Layer 2 of a small transformer language model trained on English Wikipedia (10 layers, counted from 0, width 64).
In attention head 0, each number of a token's query is one row of weights dot the token's vector x plus its bias. The head spreads its attention over the tokens so far by the softmax of query dot key.

Query weights of the head. A number n stands for (n - 500) times 0.00046.
q0 (bias 0.516): 533 460 645 499 548 249 543 437 365 634 315 463 374 616 492 567 558 588 404 574 651 481 585 689 453 446 544 291 424 434 287 492 399 623 470 535 557 579 551 400 604 617 454 359 596 330 535 415 421 682 396 643 593 422 517 577 556 293 427 708 442 653 353 403
q1 (bias -0.106): 420 429 686 464 278 509 668 458 488 408 721 457 299 540 731 419 443 295 175 453 208 534 514 629 462 484 551 495 547 314 563 539 638 592 477 543 548 421 482 556 496 773 601 629 378 498 531 464 645 374 672 505 663 394 695 468 560 616 533 392 588 374 571 502
q2 (bias -0.189): 609 600 408 264 365 359 587 557 350 338 497 559 540 481 388 626 331 442 379 474 721 548 442 503 297 481 547 627 753 459 620 397 608 384 404 339 572 610 460 815 553 583 417 563 208 263 541 625 365 444 594 463 638 372 464 229 698 747 581 526 383 481 582 563
q3 (bias 0.108): 460 433 508 483 365 426 495 565 428 472 470 309 680 608 383 637 493 516 472 595 597 392 533 342 670 377 632 500 593 702 420 381 286 453 621 495 660 578 318 507 422 423 413 566 574 374 603 611 334 509 597 491 686 689 408 508 510 606 411 499 499 450 292 404
q4 (bias -0.326): 508 507 610 494 683 451 466 302 391 641 368 558 604 686 670 541 576 365 503 526 735 480 562 637 304 522 489 588 435 232 424 647 545 542 771 537 385 267 494 501 502 630 331 426 552 423 319 577 455 460 676 624 587 613 551 618 331 387 529 616 500 553 585 461
q5 (bias -0.146): 528 548 583 575 537 438 506 498 569 629 590 350 602 610 589 435 462 444 447 403 662 473 559 577 583 524 513 613 503 464 506 558 396 553 546 427 406 489 570 534 577 453 486 491 499 458 393 252 568 488 365 463 415 478 608 437 525 620 557 406 720 590 388 552
q6 (bias -0.323): 604 941 645 375 708 504 439 431 468 618 481 256 471 431 682 502 408 526 523 368 426 208 489 530 427 515 569 699 635 400 607 203 631 595 555 412 430 479 405 690 563 408 489 698 462 811 513 691 447 222 321 542 481 368 830 436 518 463 503 511 373 358 343 557
q7 (bias -0.031): 420 468 700 454 267 436 552 527 510 344 330 362 343 544 689 765 230 727 684 473 396 563 517 437 384 117 514 278 445 422 548 590 592 317 721 635 550 553 199 517 586 488 578 449 245 463 389 432 531 263 457 533 582 524 760 535 468 495 509 420 642 683 446 377
q8 (bias -0.233): 397 643 672 665 632 501 516 619 646 401 404 639 566 305 470 335 642 629 431 532 365 414 595 400 538 608 714 434 710 552 536 575 441 477 563 453 401 488 629 497 590 448 268 512 669 644 666 275 563 572 366 525 584 589 310 556 315 391 392 452 459 206 316 599
q9 (bias 0.151): 278 307 455 431 708 294 473 470 331 569 762 320 538 445 586 332 634 626 582 443 849 472 426 531 600 468 667 456 188 266 210 668 490 620 518 517 491 579 612 226 498 638 377 544 353 548 604 354 524 581 817 540 437 547 497 520 390 427 538 797 598 442 441 504
q10 (bias -0.204): 360 604 364 528 515 422 487 399 521 406 495 371 627 426 330 447 421 274 476 455 548 258 496 537 440 458 638 729 541 567 431 485 314 603 481 675 459 367 640 615 656 505 529 471 694 626 666 579 403 553 702 564 515 591 457 651 531 565 717 433 326 449 449 812
q11 (bias -0.241): 424 504 536 597 504 602 550 321 536 436 448 428 303 511 679 654 484 474 575 582 415 556 642 603 441 414 490 493 510 522 563 508 619 533 570 424 498 566 666 554 727 595 456 508 417 622 553 513 604 442 410 405 472 386 254 578 562 404 583 259 436 545 541 462
q12 (bias -0.333): 532 218 604 533 496 390 354 469 486 480 546 505 367 618 805 415 662 511 391 366 648 431 556 420 459 530 552 448 658 408 429 533 622 772 699 202 522 520 752 419 340 583 469 519 201 528 393 688 593 592 290 561 603 608 309 509 521 403 650 647 727 673 566 334
q13 (bias 0.462): 375 408 657 477 489 486 588 504 529 600 548 494 372 624 577 613 720 569 392 399 426 497 376 465 331 680 350 343 289 449 505 657 372 482 523 558 214 437 291 467 373 643 199 521 423 426 486 475 589 754 488 656 420 570 360 821 505 342 476 980 454 318 515 414
q14 (bias 0.080): 320 355 454 441 501 569 404 547 498 531 374 385 468 475 485 411 624 433 590 412 851 524 407 465 555 324 564 549 360 481 517 898 172 306 460 468 592 307 420 262 436 665 395 723 515 537 326 501 453 593 635 393 433 640 701 582 324 350 438 636 659 576 556 417
q15 (bias 0.434): 610 686 386 467 580 475 681 547 730 441 417 467 616 412 486 481 604 427 422 503 626 322 457 410 450 512 378 171 500 440 448 531 706 400 407 577 525 470 230 318 521 527 68 487 792 535 386 476 537 622 494 552 316 511 475 500 521 371 514 481 708 447 467 547
q16 (bias 0.012): 508 819 438 427 806 477 610 572 483 425 310 644 673 480 375 471 369 636 336 488 675 426 429 478 472 531 581 759 536 443 550 334 490 561 490 570 504 469 541 275 693 449 457 485 598 617 428 334 418 473 287 496 582 538 431 109 457 413 664 530 222 368 402 719
q17 (bias 0.132): 529 620 550 671 374 639 482 568 906 363 561 779 328 296 424 476 487 445 450 392 351 651 455 438 537 548 390 262 477 534 523 449 534 393 538 489 673 628 496 532 774 384 764 353 559 459 393 521 474 523 454 552 394 678 542 790 476 629 394 280 604 616 418 543
q18 (bias -0.058): 516 383 673 519 317 488 523 706 447 525 474 404 495 524 526 443 500 566 619 311 515 448 565 258 679 477 420 584 359 766 300 479 340 342 609 605 539 388 432 553 515 588 653 807 599 406 465 336 437 602 582 466 502 591 621 775 523 303 550 570 686 573 358 507
q19 (bias -0.131): 342 478 466 349 555 603 518 593 313 531 673 408 480 497 409 577 578 448 368 329 608 529 607 592 636 483 414 238 573 699 524 692 461 573 612 286 579 473 536 518 613 450 542 608 536 322 637 466 600 607 398 538 557 555 435 624 369 639 448 495 700 527 347 613
q20 (bias -0.277): 291 617 393 699 677 547 630 512 706 377 401 479 390 493 709 435 444 546 447 444 675 507 526 260 509 524 510 358 481 487 456 444 627 315 341 496 504 478 309 604 529 548 590 657 204 504 519 478 617 651 520 620 387 656 411 478 606 490 546 543 497 335 434 527
q21 (bias -0.313): 681 623 411 720 554 349 292 546 696 393 513 540 325 426 505 477 247 474 655 556 355 346 526 712 557 632 442 788 449 435 645 455 681 364 816 271 481 211 634 641 718 493 508 556 349 424 423 730 431 444 250 350 426 586 559 372 522 582 541 334 546 569 464 458
q22 (bias -0.043): 770 378 522 365 540 268 565 483 197 567 784 374 299 480 711 352 450 619 540 273 458 409 546 544 532 685 477 709 621 390 285 493 562 533 671 420 387 327 469 313 503 509 458 560 62 592 426 753 567 500 570 523 594 454 473 484 520 606 473 499 318 484 690 758
q23 (bias -0.164): 603 562 322 387 518 562 396 438 621 404 576 278 285 562 717 525 707 351 614 538 422 530 516 783 374 645 652 547 392 379 657 418 585 583 654 519 407 262 602 346 416 394 558 563 562 691 490 504 579 483 564 388 539 473 423 446 621 405 524 472 640 549 235 442
q24 (bias -0.091): 525 525 592 526 399 581 504 492 267 455 712 376 558 398 393 411 387 440 586 368 400 725 654 635 621 500 402 515 473 593 750 261 663 501 466 599 615 525 369 653 636 217 463 391 298 417 379 483 475 732 225 397 466 458 560 395 495 583 501 684 590 349 262 776
q25 (bias 0.235): 456 480 291 105 215 570 452 553 572 564 544 407 716 504 417 562 738 403 655 614 338 553 521 477 534 560 530 400 555 928 333 565 249 572 356 547 559 599 442 363 540 821 443 544 633 351 417 611 521 711 625 625 678 400 509 740 750 711 587 684 540 404 486 482
q26 (bias -0.082): 306 416 667 517 480 409 449 376 489 464 549 407 320 416 715 380 271 571 643 629 536 565 578 379 342 307 434 223 498 377 596 568 702 461 507 286 496 586 383 118 527 490 575 431 571 551 630 625 665 540 366 567 530 423 496 486 467 414 442 672 608 680 549 458
q27 (bias -0.258): 544 673 405 416 441 398 638 469 409 872 674 645 217 457 379 647 402 574 308 464 593 474 412 482 457 538 392 520 641 340 567 545 307 382 531 549 602 280 499 544 687 492 607 525 662 330 468 425 515 626 376 620 487 559 591 231 312 474 565 486 587 456 343 728
q28 (bias -0.111): 561 553 476 337 456 534 484 451 478 485 516 428 559 573 579 464 607 398 407 652 587 497 597 569 435 668 407 585 699 566 469 406 303 622 535 308 549 563 599 362 316 544 265 452 522 453 416 556 408 455 622 473 447 469 544 347 602 745 525 457 575 401 526 683
q29 (bias -0.107): 689 553 633 398 674 346 436 662 310 550 672 437 682 655 514 417 382 543 251 378 698 545 762 599 592 375 399 659 708 471 690 508 128 636 565 505 628 525 455 353 572 510 586 515 553 435 508 521 548 740 482 433 534 347 343 386 467 729 520 588 699 376 259 531
q30 (bias -0.366): 543 542 586 432 391 499 493 565 491 553 485 570 598 552 273 385 514 443 449 549 437 387 512 527 447 521 542 647 447 667 580 442 132 476 432 401 282 235 495 794 424 256 470 477 316 377 786 605 544 430 503 415 686 698 499 631 431 534 444 619 443 592 502 698
q31 (bias 0.144): 391 485 561 527 559 451 618 657 574 438 398 433 739 422 549 503 566 616 600 541 203 485 345 617 357 564 528 416 458 757 399 375 490 359 400 525 674 269 443 697 262 476 515 454 480 517 474 339 512 630 687 661 676 411 360 547 773 468 397 691 620 537 608 600

Each question shows a short text with each token's key, already scaled and adjusted for position as the last token sees it. A number n stands for (n - 500) times 0.0057.

Then comes the last token's vector x. A number n stands for (n - 500) times 0.011.

0 "det": 513 411 378 360 668 630 611 471 504 670 425 730 654 232 618 496 431 536 460 431 475 606 472 467 592 329 495 578 523 588 470 354
1 "er": 436 395 441 358 681 553 647 459 520 561 454 786 651 278 535 501 359 530 509 532 512 652 450 525 536 335 603 612 608 627 539 400
2 "min": 523 411 481 333 752 612 665 462 638 630 461 764 625 257 520 520 403 519 550 397 432 599 472 521 539 391 450 533 568 617 500 470
3 "ed ": 516 382 446 334 727 557 675 476 539 636 480 781 576 234 583 518 451 540 506 431 447 586 438 494 564 301 530 480 567 596 501 449
4 "that ": 518 352 429 369 716 570 577 431 524 693 468 767 613 207 619 494 495 536 527 442 423 575 538 504 533 354 472 567 530 617 513 409
5 "they ": 492 433 412 402 762 575 547 433 526 674 434 713 705 276 612 480 394 461 562 530 415 616 492 500 497 300 509 489 614 628 510 457
6 "could ": 478 398 434 402 738 604 578 423 522 717 475 661 709 235 635 488 448 506 560 472 444 637 505 442 491 316 502 497 620 548 508 430
7 "not ": 485 399 514 407 733 588 530 502 586 701 461 732 666 232 591 474 473 539 556 406 434 663 575 467 453 343 473 600 571 593 531 474
x: 517 449 587 632 426 379 373 612 439 443 620 423 594 387 522 338 597 415 584 528 567 460 501 538 549 379 757 512 629 461 351 640 613 529 457 542 463 653 527 439 496 373 390 384 476 586 574 415 431 417 458 449 541 446 579 452 511 441 438 624 493 572 448 368
Which token does the last token look at most? 6 "could "

0 "9": 507 400 322 292 724 674 658 449 494 707 382 790 711 159 643 490 406 532 455 411 447 634 465 480 624 269 478 573 548 606 457 324
1 "; ": 501 363 415 344 751 591 618 454 512 506 391 883 697 172 611 437 413 439 541 410 444 699 456 512 571 255 512 609 647 658 566 342
2 "Lab": 442 408 441 247 823 677 721 426 588 766 417 774 696 271 610 509 394 400 489 464 405 608 566 595 568 309 453 506 692 577 556 493
3 "el": 379 383 395 331 741 531 630 561 465 582 421 869 680 197 643 422 319 478 520 471 478 722 419 543 539 285 627 655 593 695 505 458
4 ": ": 563 395 366 349 692 629 613 489 472 482 453 937 759 181 610 420 396 489 477 537 481 649 452 553 539 281 583 545 635 552 627 304
5 "Be": 479 430 370 260 786 646 807 498 521 697 465 826 747 313 488 521 265 460 481 573 521 700 534 559 567 380 616 482 611 507 576 499
6 "ating ": 528 385 432 339 831 549 617 437 599 715 468 861 603 128 585 528 430 531 526 485 444 580 454 493 461 238 480 501 589 697 527 346
7 "H": 372 487 405 257 843 572 760 527 478 658 359 721 756 252 485 486 262 456 484 535 479 688 576 572 530 271 586 566 569 513 550 470
x: 461 474 665 453 543 361 381 427 494 643 598 628 537 441 445 368 409 543 437 498 481 676 633 518 443 516 824 323 522 550 600 653 484 525 491 436 506 457 500 433 575 615 396 451 481 456 619 561 516 336 408 291 565 442 555 550 509 479 457 457 419 514 455 373
Which token does the last token look at most, and with what share of its attention? 6 "ating ", with about 30%

0 "did ": 527 403 351 354 690 651 635 459 520 690 415 754 676 200 642 502 420 520 458 431 433 587 468 489 594 294 476 520 533 592 453 346
1 "pro": 491 390 410 338 779 601 594 523 512 703 464 767 678 255 628 501 421 487 583 479 467 671 575 521 563 351 545 611 584 638 550 398
2 "h": 406 428 427 311 764 587 705 520 515 611 406 728 681 264 543 508 305 474 525 510 500 682 527 531 537 302 577 623 621 542 560 466
3 "ib": 383 403 462 362 738 551 682 570 542 692 457 724 617 209 517 498 370 538 512 482 469 735 466 553 494 271 593 535 608 611 515 496
4 "it ": 458 386 471 340 787 544 600 451 552 703 408 801 608 217 612 488 412 494 557 512 425 585 448 505 508 297 515 512 598 661 520 418
5 "dis": 451 383 469 355 762 657 612 489 539 749 506 748 651 289 651 513 436 530 563 487 610 681 526 519 457 371 565 674 556 610 593 432
6 "cri": 582 369 433 376 728 596 707 407 557 703 507 733 763 322 575 504 348 459 540 488 470 664 503 620 551 420 585 538 619 682 479 508
7 "min": 501 413 500 327 783 634 705 464 678 635 463 797 643 242 478 517 379 527 558 397 438 609 478 549 528 381 457 513 578 639 490 482
x: 470 375 568 602 384 417 366 341 476 496 610 488 487 508 629 480 448 546 489 499 539 561 557 520 561 431 695 556 762 508 518 556 478 657 410 573 408 567 456 405 497 351 457 521 562 712 600 476 527 452 668 338 365 524 499 519 544 387 504 460 453 400 568 325
Which token does the last token look at most? 0 "did "

0 "T": 511 394 321 306 736 672 654 476 493 707 392 813 711 139 660 484 393 540 460 419 444 642 458 471 609 257 501 584 540 615 466 292
1 "-": 506 376 429 264 800 630 639 446 531 634 399 896 673 235 587 508 377 456 456 530 534 723 501 494 587 284 536 587 691 646 640 362
2 "based ": 559 372 390 358 805 543 585 513 568 648 546 904 675 112 582 563 335 569 589 409 338 663 561 571 487 276 516 453 515 661 509 454
3 "dis": 463 342 448 321 808 683 627 479 515 808 496 805 682 239 722 522 433 528 574 463 617 707 510 506 460 337 577 696 566 624 620 409
4 "cri": 622 319 407 351 763 617 762 375 557 755 514 774 810 289 619 514 321 438 545 465 449 686 481 626 578 416 600 534 649 713 476 513
5 "min": 516 385 491 288 841 658 747 450 712 677 451 852 663 178 490 521 365 529 569 360 410 623 460 538 539 361 438 514 594 668 486 474
6 "ation": 448 454 432 249 840 570 687 316 568 677 408 827 615 124 553 419 404 542 494 598 449 566 346 511 413 356 569 473 606 678 515 347
7 ", ": 531 396 419 286 777 650 679 403 519 583 373 888 663 187 606 439 452 466 515 398 411 676 477 550 586 277 488 543 709 668 537 351
x: 464 210 543 588 478 414 315 435 588 518 563 441 412 529 447 360 429 482 367 537 549 540 484 593 472 472 848 579 545 538 429 706 545 455 573 460 519 594 555 449 623 454 487 481 470 598 593 362 367 425 444 494 531 414 543 457 651 537 445 447 446 507 404 592
Which token does the last token look at most, and with what share of its attention? 2 "based ", with about 30%

0 "side ": 535 375 318 299 739 678 669 460 516 725 396 840 693 140 661 505 398 547 464 397 424 629 442 481 630 252 485 557 532 624 454 307
1 "the ": 440 338 375 299 815 626 570 468 495 721 387 853 673 157 700 463 424 478 552 439 477 641 504 464 555 253 535 607 586 657 589 313
2 "song ": 601 407 400 275 773 594 630 344 507 775 421 806 595 162 708 498 424 433 456 371 275 460 509 566 608 322 419 313 621 684 491 546
3 "sp": 392 377 345 262 869 615 856 526 498 763 435 712 717 292 566 546 307 489 510 499 566 674 546 524 566 258 576 603 571 504 594 503
4 "end": 322 370 485 380 835 529 693 565 549 667 368 811 739 181 454 496 324 549 477 469 468 740 482 581 442 245 584 626 674 636 514 443
5 "ing ": 444 331 442 308 784 560 689 476 618 645 472 941 580 141 618 510 357 530 509 477 463 649 387 522 572 205 545 492 569 660 518 386
6 "several ": 514 345 396 335 800 655 579 435 605 680 466 867 677 158 651 462 395 479 500 387 477 625 588 573 604 284 528 629 603 771 543 378
7 "we": 405 342 439 220 827 577 719 506 511 645 364 849 731 255 633 486 339 468 465 408 521 715 364 484 615 344 636 598 617 494 629 482
x: 420 349 651 507 523 404 427 386 558 563 456 550 486 573 442 348 357 569 537 470 498 486 609 435 436 373 776 339 671 496 557 617 617 595 560 459 530 486 606 484 553 553 519 383 537 622 435 512 414 573 548 322 523 480 418 520 628 455 512 365 526 384 420 545
Which token does the last token look at most? 2 "song "

0 "o ": 519 390 336 315 727 667 674 460 509 719 381 816 690 165 644 495 388 531 458 421 437 612 443 484 607 260 483 546 545 620 458 325
1 "team ": 577 382 380 300 778 617 576 400 577 660 364 842 610 162 635 502 369 479 499 379 328 613 470 505 573 278 465 388 632 627 520 416
2 "and ": 464 311 407 335 730 637 629 434 552 634 423 851 633 99 685 474 469 524 481 421 429 678 488 474 545 317 488 553 650 626 541 342
3 "mi": 422 358 494 240 854 548 659 447 555 673 388 774 718 227 667 519 398 457 440 386 473 739 470 571 621 364 473 485 613 600 518 586
4 "x": 400 378 433 301 783 589 690 386 548 609 469 880 689 182 572 505 310 469 509 453 536 646 436 449 551 277 496 537 589 673 583 442
5 "ed ": 503 337 424 289 795 570 727 462 550 693 473 853 610 157 631 510 425 555 511 421 458 617 429 479 584 234 547 479 584 621 512 429
6 "by ": 457 288 383 343 695 595 657 502 511 636 414 900 651 113 663 473 430 520 515 370 412 666 485 545 526 282 516 536 543 624 519 409
7 "T": 316 465 392 279 844 511 664 479 472 601 422 734 735 221 604 461 339 477 523 528 498 717 477 487 491 238 669 633 563 521 602 385
x: 378 542 578 511 481 438 443 366 515 619 528 542 495 451 405 481 333 463 480 454 462 600 610 504 727 507 794 395 487 482 651 754 464 525 501 452 493 518 590 391 609 624 421 398 416 593 539 560 675 372 499 356 562 388 483 543 618 484 413 488 361 533 450 475
Which token does the last token look at most? 1 "team "

0 "and ": 532 382 341 328 711 679 654 451 517 696 411 794 676 153 658 497 423 534 455 404 429 620 462 475 605 296 479 554 560 615 453 325
1 "ac": 396 350 395 289 790 541 746 457 538 675 437 809 618 148 602 527 428 556 503 511 512 612 401 508 423 330 540 571 616 626 493 412
2 "ti": 398 346 400 344 781 592 692 495 555 585 466 865 654 205 520 496 395 508 452 448 530 726 442 493 519 281 562 545 675 570 602 418
3 "vi": 429 358 398 335 856 567 727 468 587 593 457 865 719 251 518 554 370 514 507 452 539 685 437 581 480 381 463 549 648 591 517 460
4 "ties ": 545 394 395 340 835 572 643 423 549 641 457 862 642 179 595 465 418 538 506 440 379 615 435 544 550 253 483 453 573 614 511 379
5 "(": 473 377 458 293 755 672 629 532 432 608 381 784 707 238 596 453 409 421 499 366 447 693 588 524 615 211 540 521 654 548 564 396
6 "including ": 552 350 372 367 722 623 580 484 533 525 484 865 659 134 621 530 437 491 499 339 394 669 563 577 594 275 492 507 604 625 538 362
7 "school ": 567 440 452 268 788 622 575 400 605 734 407 804 580 178 599 529 391 510 469 402 327 654 540 595 528 345 448 380 631 630 501 505
x: 493 492 475 543 404 378 320 464 623 542 526 447 464 458 389 341 473 463 480 495 508 554 514 588 496 419 863 547 627 488 432 568 633 753 518 487 359 602 568 416 600 353 446 555 473 529 578 443 391 569 566 415 458 431 598 400 519 557 415 526 427 511 442 435
Which token does the last token look at most? 7 "school "

0 "S": 515 381 313 291 739 692 670 467 497 732 388 819 715 122 665 498 385 546 449 416 447 646 465 472 612 250 482 574 542 614 458 298
1 "ail": 518 317 379 294 839 556 702 533 518 749 336 839 583 135 640 561 452 519 480 353 403 646 405 616 486 274 508 481 580 679 512 564
2 "or ": 490 300 448 326 754 612 626 454 556 650 432 953 603 117 678 461 446 505 470 418 414 702 400 480 538 254 491 563 630 661 571 385
3 "& ": 604 306 454 230 745 606 691 454 544 671 452 924 619 51 584 499 487 563 426 398 352 649 520 510 552 375 541 505 636 618 520 447
4 "I": 447 455 301 344 849 673 706 482 478 585 532 885 713 248 547 514 403 414 509 626 483 636 636 545 501 266 613 538 649 587 642 241
5 "'": 528 376 389 258 841 692 676 463 478 838 429 807 719 230 652 471 358 447 490 557 470 600 594 534 562 249 486 486 649 554 618 427
6 "s ": 441 383 367 323 858 587 684 502 542 609 394 899 672 186 575 473 337 516 513 496 452 702 392 542 550 162 524 500 571 595 550 364
7 "music ": 608 424 407 253 802 648 673 305 619 787 498 814 545 239 661 572 385 421 460 432 310 473 530 584 517 344 408 303 679 712 478 574
x: 355 427 457 475 508 439 393 490 651 460 527 476 429 377 435 361 356 487 527 509 567 507 617 696 414 554 749 521 551 510 400 370 562 678 477 573 421 578 631 464 565 380 474 491 452 528 488 449 422 565 595 386 544 445 655 429 357 560 384 491 547 542 467 381
Which token does the last token look at most, and with what share of its attention? 7 "music ", with about 50%

0 "su": 500 397 357 325 709 658 659 477 511 709 400 771 698 176 636 492 396 536 455 432 454 629 450 483 606 282 495 571 543 602 459 339
1 "i ": 496 389 434 303 765 596 693 454 547 642 389 837 662 215 570 478 340 513 520 516 482 644 415 511 549 257 562 524 597 620 550 409
2 "Har": 454 443 387 306 755 604 706 490 519 703 438 787 765 260 556 514 305 510 567 589 436 665 545 570 484 330 613 557 605 613 509 511
3 "k": 324 402 429 286 755 548 775 521 539 589 436 760 625 249 583 503 309 508 543 401 543 662 405 459 556 239 605 593 542 516 591 464
4 "\n\n": 544 398 376 259 760 649 654 435 501 679 401 768 663 256 616 536 424 551 493 435 511 680 479 540 598 248 518 594 535 630 493 340
5 "J": 396 478 413 285 781 625 762 459 483 711 416 759 737 269 550 524 317 456 517 587 509 577 624 522 493 295 488 552 599 576 548 456
6 "ourn": 530 356 415 324 745 603 684 425 556 716 410 865 554 202 596 531 406 453 506 409 381 539 444 588 531 352 414 349 576 647 496 528
7 "ey ": 492 360 472 321 763 551 645 461 588 657 374 840 616 235 616 471 326 498 501 521 467 679 432 555 495 305 539 479 661 685 597 476
x: 422 375 521 579 431 465 496 458 592 590 432 471 385 515 336 406 446 489 433 524 533 423 658 555 433 462 688 459 669 528 431 594 542 598 534 529 442 619 680 363 656 453 453 421 465 676 551 506 317 460 537 462 410 356 591 520 601 557 397 524 539 495 397 341
Which token does the last token look at most? 6 "ourn"

0 "t ": 524 399 344 322 709 656 669 454 519 694 408 804 666 193 633 496 406 524 460 417 437 600 457 488 614 272 485 539 533 609 452 343
1 "on": 368 363 434 336 749 542 606 465 494 589 426 828 687 205 593 484 348 484 514 462 514 733 462 496 505 249 524 550 640 627 545 433
2 "w": 381 399 449 303 843 603 693 539 489 637 389 757 700 274 552 488 322 483 500 475 495 689 507 540 602 275 568 555 615 531 580 454
3 "ard": 315 406 460 425 751 572 647 544 518 547 424 835 682 250 489 462 271 497 512 502 503 714 472 566 500 261 604 574 594 630 574 371
4 ", ": 505 401 416 303 750 631 663 414 526 580 385 837 646 213 601 450 428 472 511 416 426 670 488 539 582 288 495 531 668 633 538 374
5 "she ": 426 420 389 351 762 572 515 360 575 757 393 737 693 202 762 449 410 397 574 488 389 586 537 458 449 343 463 506 632 609 553 482
6 "was ": 452 370 368 346 752 683 635 507 513 665 416 711 665 196 753 499 462 455 535 401 427 640 549 546 613 269 450 388 613 505 534 411
7 "represent": 528 441 460 360 806 680 656 470 654 653 474 790 658 152 472 446 495 502 517 335 396 584 549 571 512 375 324 528 564 629 445 450
x: 527 419 632 473 539 560 439 422 380 354 583 474 412 583 598 429 377 428 517 525 502 379 549 449 763 472 726 588 447 545 597 593 550 675 476 571 372 552 566 391 462 486 432 520 508 556 507 363 513 436 581 379 389 587 511 436 534 550 498 437 436 450 493 473
Which token does the last token look at most, and with what share of its attention? 6 "was ", with about 40%

0 "el": 506 385 310 299 738 681 672 463 506 731 384 830 723 120 675 488 374 538 452 417 435 644 433 479 622 252 494 581 547 639 446 301
1 ": ": 557 360 346 310 734 640 614 470 462 542 414 942 753 136 649 452 386 493 484 493 454 664 463 536 582 228 561 550 648 577 599 282
2 "The ": 499 323 335 282 822 630 583 423 471 741 445 863 692 161 749 486 406 484 556 450 419 583 535 492 560 250 535 538 567 673 580 331
3 "In": 365 477 437 234 865 682 668 454 489 744 458 830 728 245 650 485 370 422 565 561 521 766 590 553 460 268 521 517 640 582 574 382
4 "ven": 434 346 467 236 848 572 765 402 584 751 352 814 699 164 486 570 338 520 448 305 385 662 430 532 506 325 469 531 614 549 499 536
5 "tion ": 571 407 432 251 876 570 680 394 563 736 406 889 611 144 604 485 380 502 515 505 383 591 438 555 564 272 489 441 625 693 527 367
6 "of ": 513 270 378 274 758 577 639 450 501 661 437 900 598 71 668 494 535 547 498 359 376 649 464 533 530 290 585 601 619 668 530 354
7 "L": 327 471 452 245 888 543 630 548 452 577 329 840 774 166 526 434 316 470 508 443 468 703 590 569 511 254 544 603 616 600 541 410
x: 403 502 660 475 526 404 433 378 485 614 518 634 479 548 468 420 363 481 458 512 459 587 575 535 690 469 908 374 597 539 577 655 532 572 533 420 476 446 526 405 496 462 385 501 492 487 597 473 718 418 550 450 461 474 518 450 626 467 433 432 369 497 409 398
Which token does the last token look at most? 5 "tion "

0 "di": 525 396 340 313 710 677 673 459 514 701 409 786 684 188 645 504 408 529 464 426 437 603 457 480 606 297 481 555 542 594 457 331
1 "strict": 673 367 392 329 662 606 572 380 513 647 470 853 623 106 664 492 484 508 502 465 348 529 487 583 599 415 533 474 500 681 523 371
2 "'": 532 389 396 293 788 658 630 467 475 772 431 773 690 257 641 484 384 455 492 538 461 593 582 534 567 271 482 493 630 564 595 421
3 "s ": 459 391 386 343 798 575 641 490 535 591 406 853 647 218 568 479 363 506 502 492 446 663 416 536 553 208 525 500 565 596 544 376
4 "dis": 463 371 466 335 786 684 620 481 539 785 516 761 668 283 673 525 429 519 561 487 618 691 545 530 463 357 566 678 573 610 616 420
5 "cri": 625 342 421 365 736 596 710 384 559 733 516 747 790 304 604 511 347 442 536 478 455 666 497 622 568 435 594 543 627 704 487 504
6 "min": 524 401 496 308 807 639 713 450 696 654 467 822 654 216 481 525 371 523 560 375 415 608 472 547 542 377 452 506 584 657 493 482
7 "ation ": 521 456 478 288 855 552 654 411 563 669 434 835 605 217 544 451 382 514 525 552 428 544 422 544 484 299 521 442 607 675 519 365
x: 387 384 461 533 376 357 430 478 569 524 544 461 427 588 267 356 525 451 442 503 481 436 671 634 651 492 742 563 478 492 534 593 544 557 500 467 452 612 597 392 662 379 443 548 414 659 586 432 457 346 609 392 497 463 603 506 576 539 558 516 486 506 454 386
Which token does the last token look at most? 1 "strict"

0 "the ": 522 379 329 320 720 677 646 467 505 716 401 795 684 151 665 497 424 535 461 397 437 615 458 475 611 275 483 563 539 611 458 310
1 "ev": 363 410 375 347 835 595 643 505 530 608 403 834 700 192 507 509 317 473 519 456 522 721 543 541 510 308 479 559 694 596 564 433
2 "ents ": 470 388 403 357 817 550 634 490 525 608 374 882 643 150 601 481 400 517 484 448 401 629 431 557 538 239 455 453 589 625 506 340
3 "of ": 505 298 384 297 725 586 626 451 508 636 439 867 584 117 656 493 512 545 504 378 394 637 468 524 534 303 565 601 608 648 523 364
4 "the ": 432 357 382 322 798 627 554 480 502 707 416 832 665 190 686 446 435 473 558 444 487 625 507 471 528 271 546 608 570 662 591 330
5 "first ": 503 383 495 275 787 637 583 360 644 782 455 849 633 240 562 506 395 479 459 400 528 594 591 486 565 317 435 496 640 713 589 527
6 "film": 610 416 395 240 743 648 692 305 519 794 460 774 638 254 580 494 390 445 463 431 352 534 562 617 580 394 441 350 618 670 449 592
7 "; ": 490 396 440 379 736 609 643 460 549 463 406 878 718 203 573 395 445 415 552 397 469 724 476 538 548 272 519 634 643 691 557 340
x: 471 151 519 592 432 525 429 408 553 595 514 447 465 560 446 406 428 526 383 591 498 529 465 580 508 434 809 636 537 567 453 630 461 503 520 445 488 575 606 433 571 541 517 403 413 697 502 418 589 377 424 454 468 440 544 454 564 540 417 414 426 541 412 626
Which token does the last token look at most? 6 "film"

0 "ause ": 515 393 356 348 690 646 644 466 507 704 417 762 658 190 627 516 415 541 466 404 440 595 466 492 608 291 475 544 517 598 444 345
1 "she ": 466 404 394 360 741 562 504 370 544 734 390 734 689 210 746 478 420 422 571 486 398 585 518 446 476 357 456 538 624 603 545 447
2 "was ": 481 363 375 349 729 653 607 485 505 669 407 716 653 200 726 514 455 471 526 412 419 620 534 526 610 280 450 418 599 520 523 405
3 "d": 336 379 413 313 819 525 678 474 537 554 439 777 629 222 549 523 381 509 540 406 495 611 425 453 493 304 514 609 591 526 557 399
4 "en": 338 373 495 336 719 514 678 541 538 547 387 856 659 233 492 510 345 514 485 462 460 647 407 579 505 333 595 517 635 575 494 455
5 "i": 353 411 476 297 760 541 701 482 559 577 371 762 681 282 570 445 343 444 482 514 554 667 416 513 549 291 599 567 631 531 579 445
6 "ed ": 497 360 437 315 753 554 695 463 561 648 478 818 592 197 583 517 422 545 500 437 450 607 445 499 581 259 545 459 580 609 509 449
7 "use ": 583 367 439 325 724 581 645 473 558 697 452 827 573 188 551 495 385 522 480 430 374 585 530 580 579 300 524 445 546 649 473 493
x: 464 382 486 460 403 336 464 489 581 476 670 400 452 595 362 350 420 524 514 552 535 457 622 574 509 417 842 464 539 513 400 601 609 558 550 551 450 579 755 437 581 420 473 479 490 522 526 446 386 347 531 441 424 432 600 394 559 538 422 523 549 496 424 394
Which token does the last token look at most? 7 "use "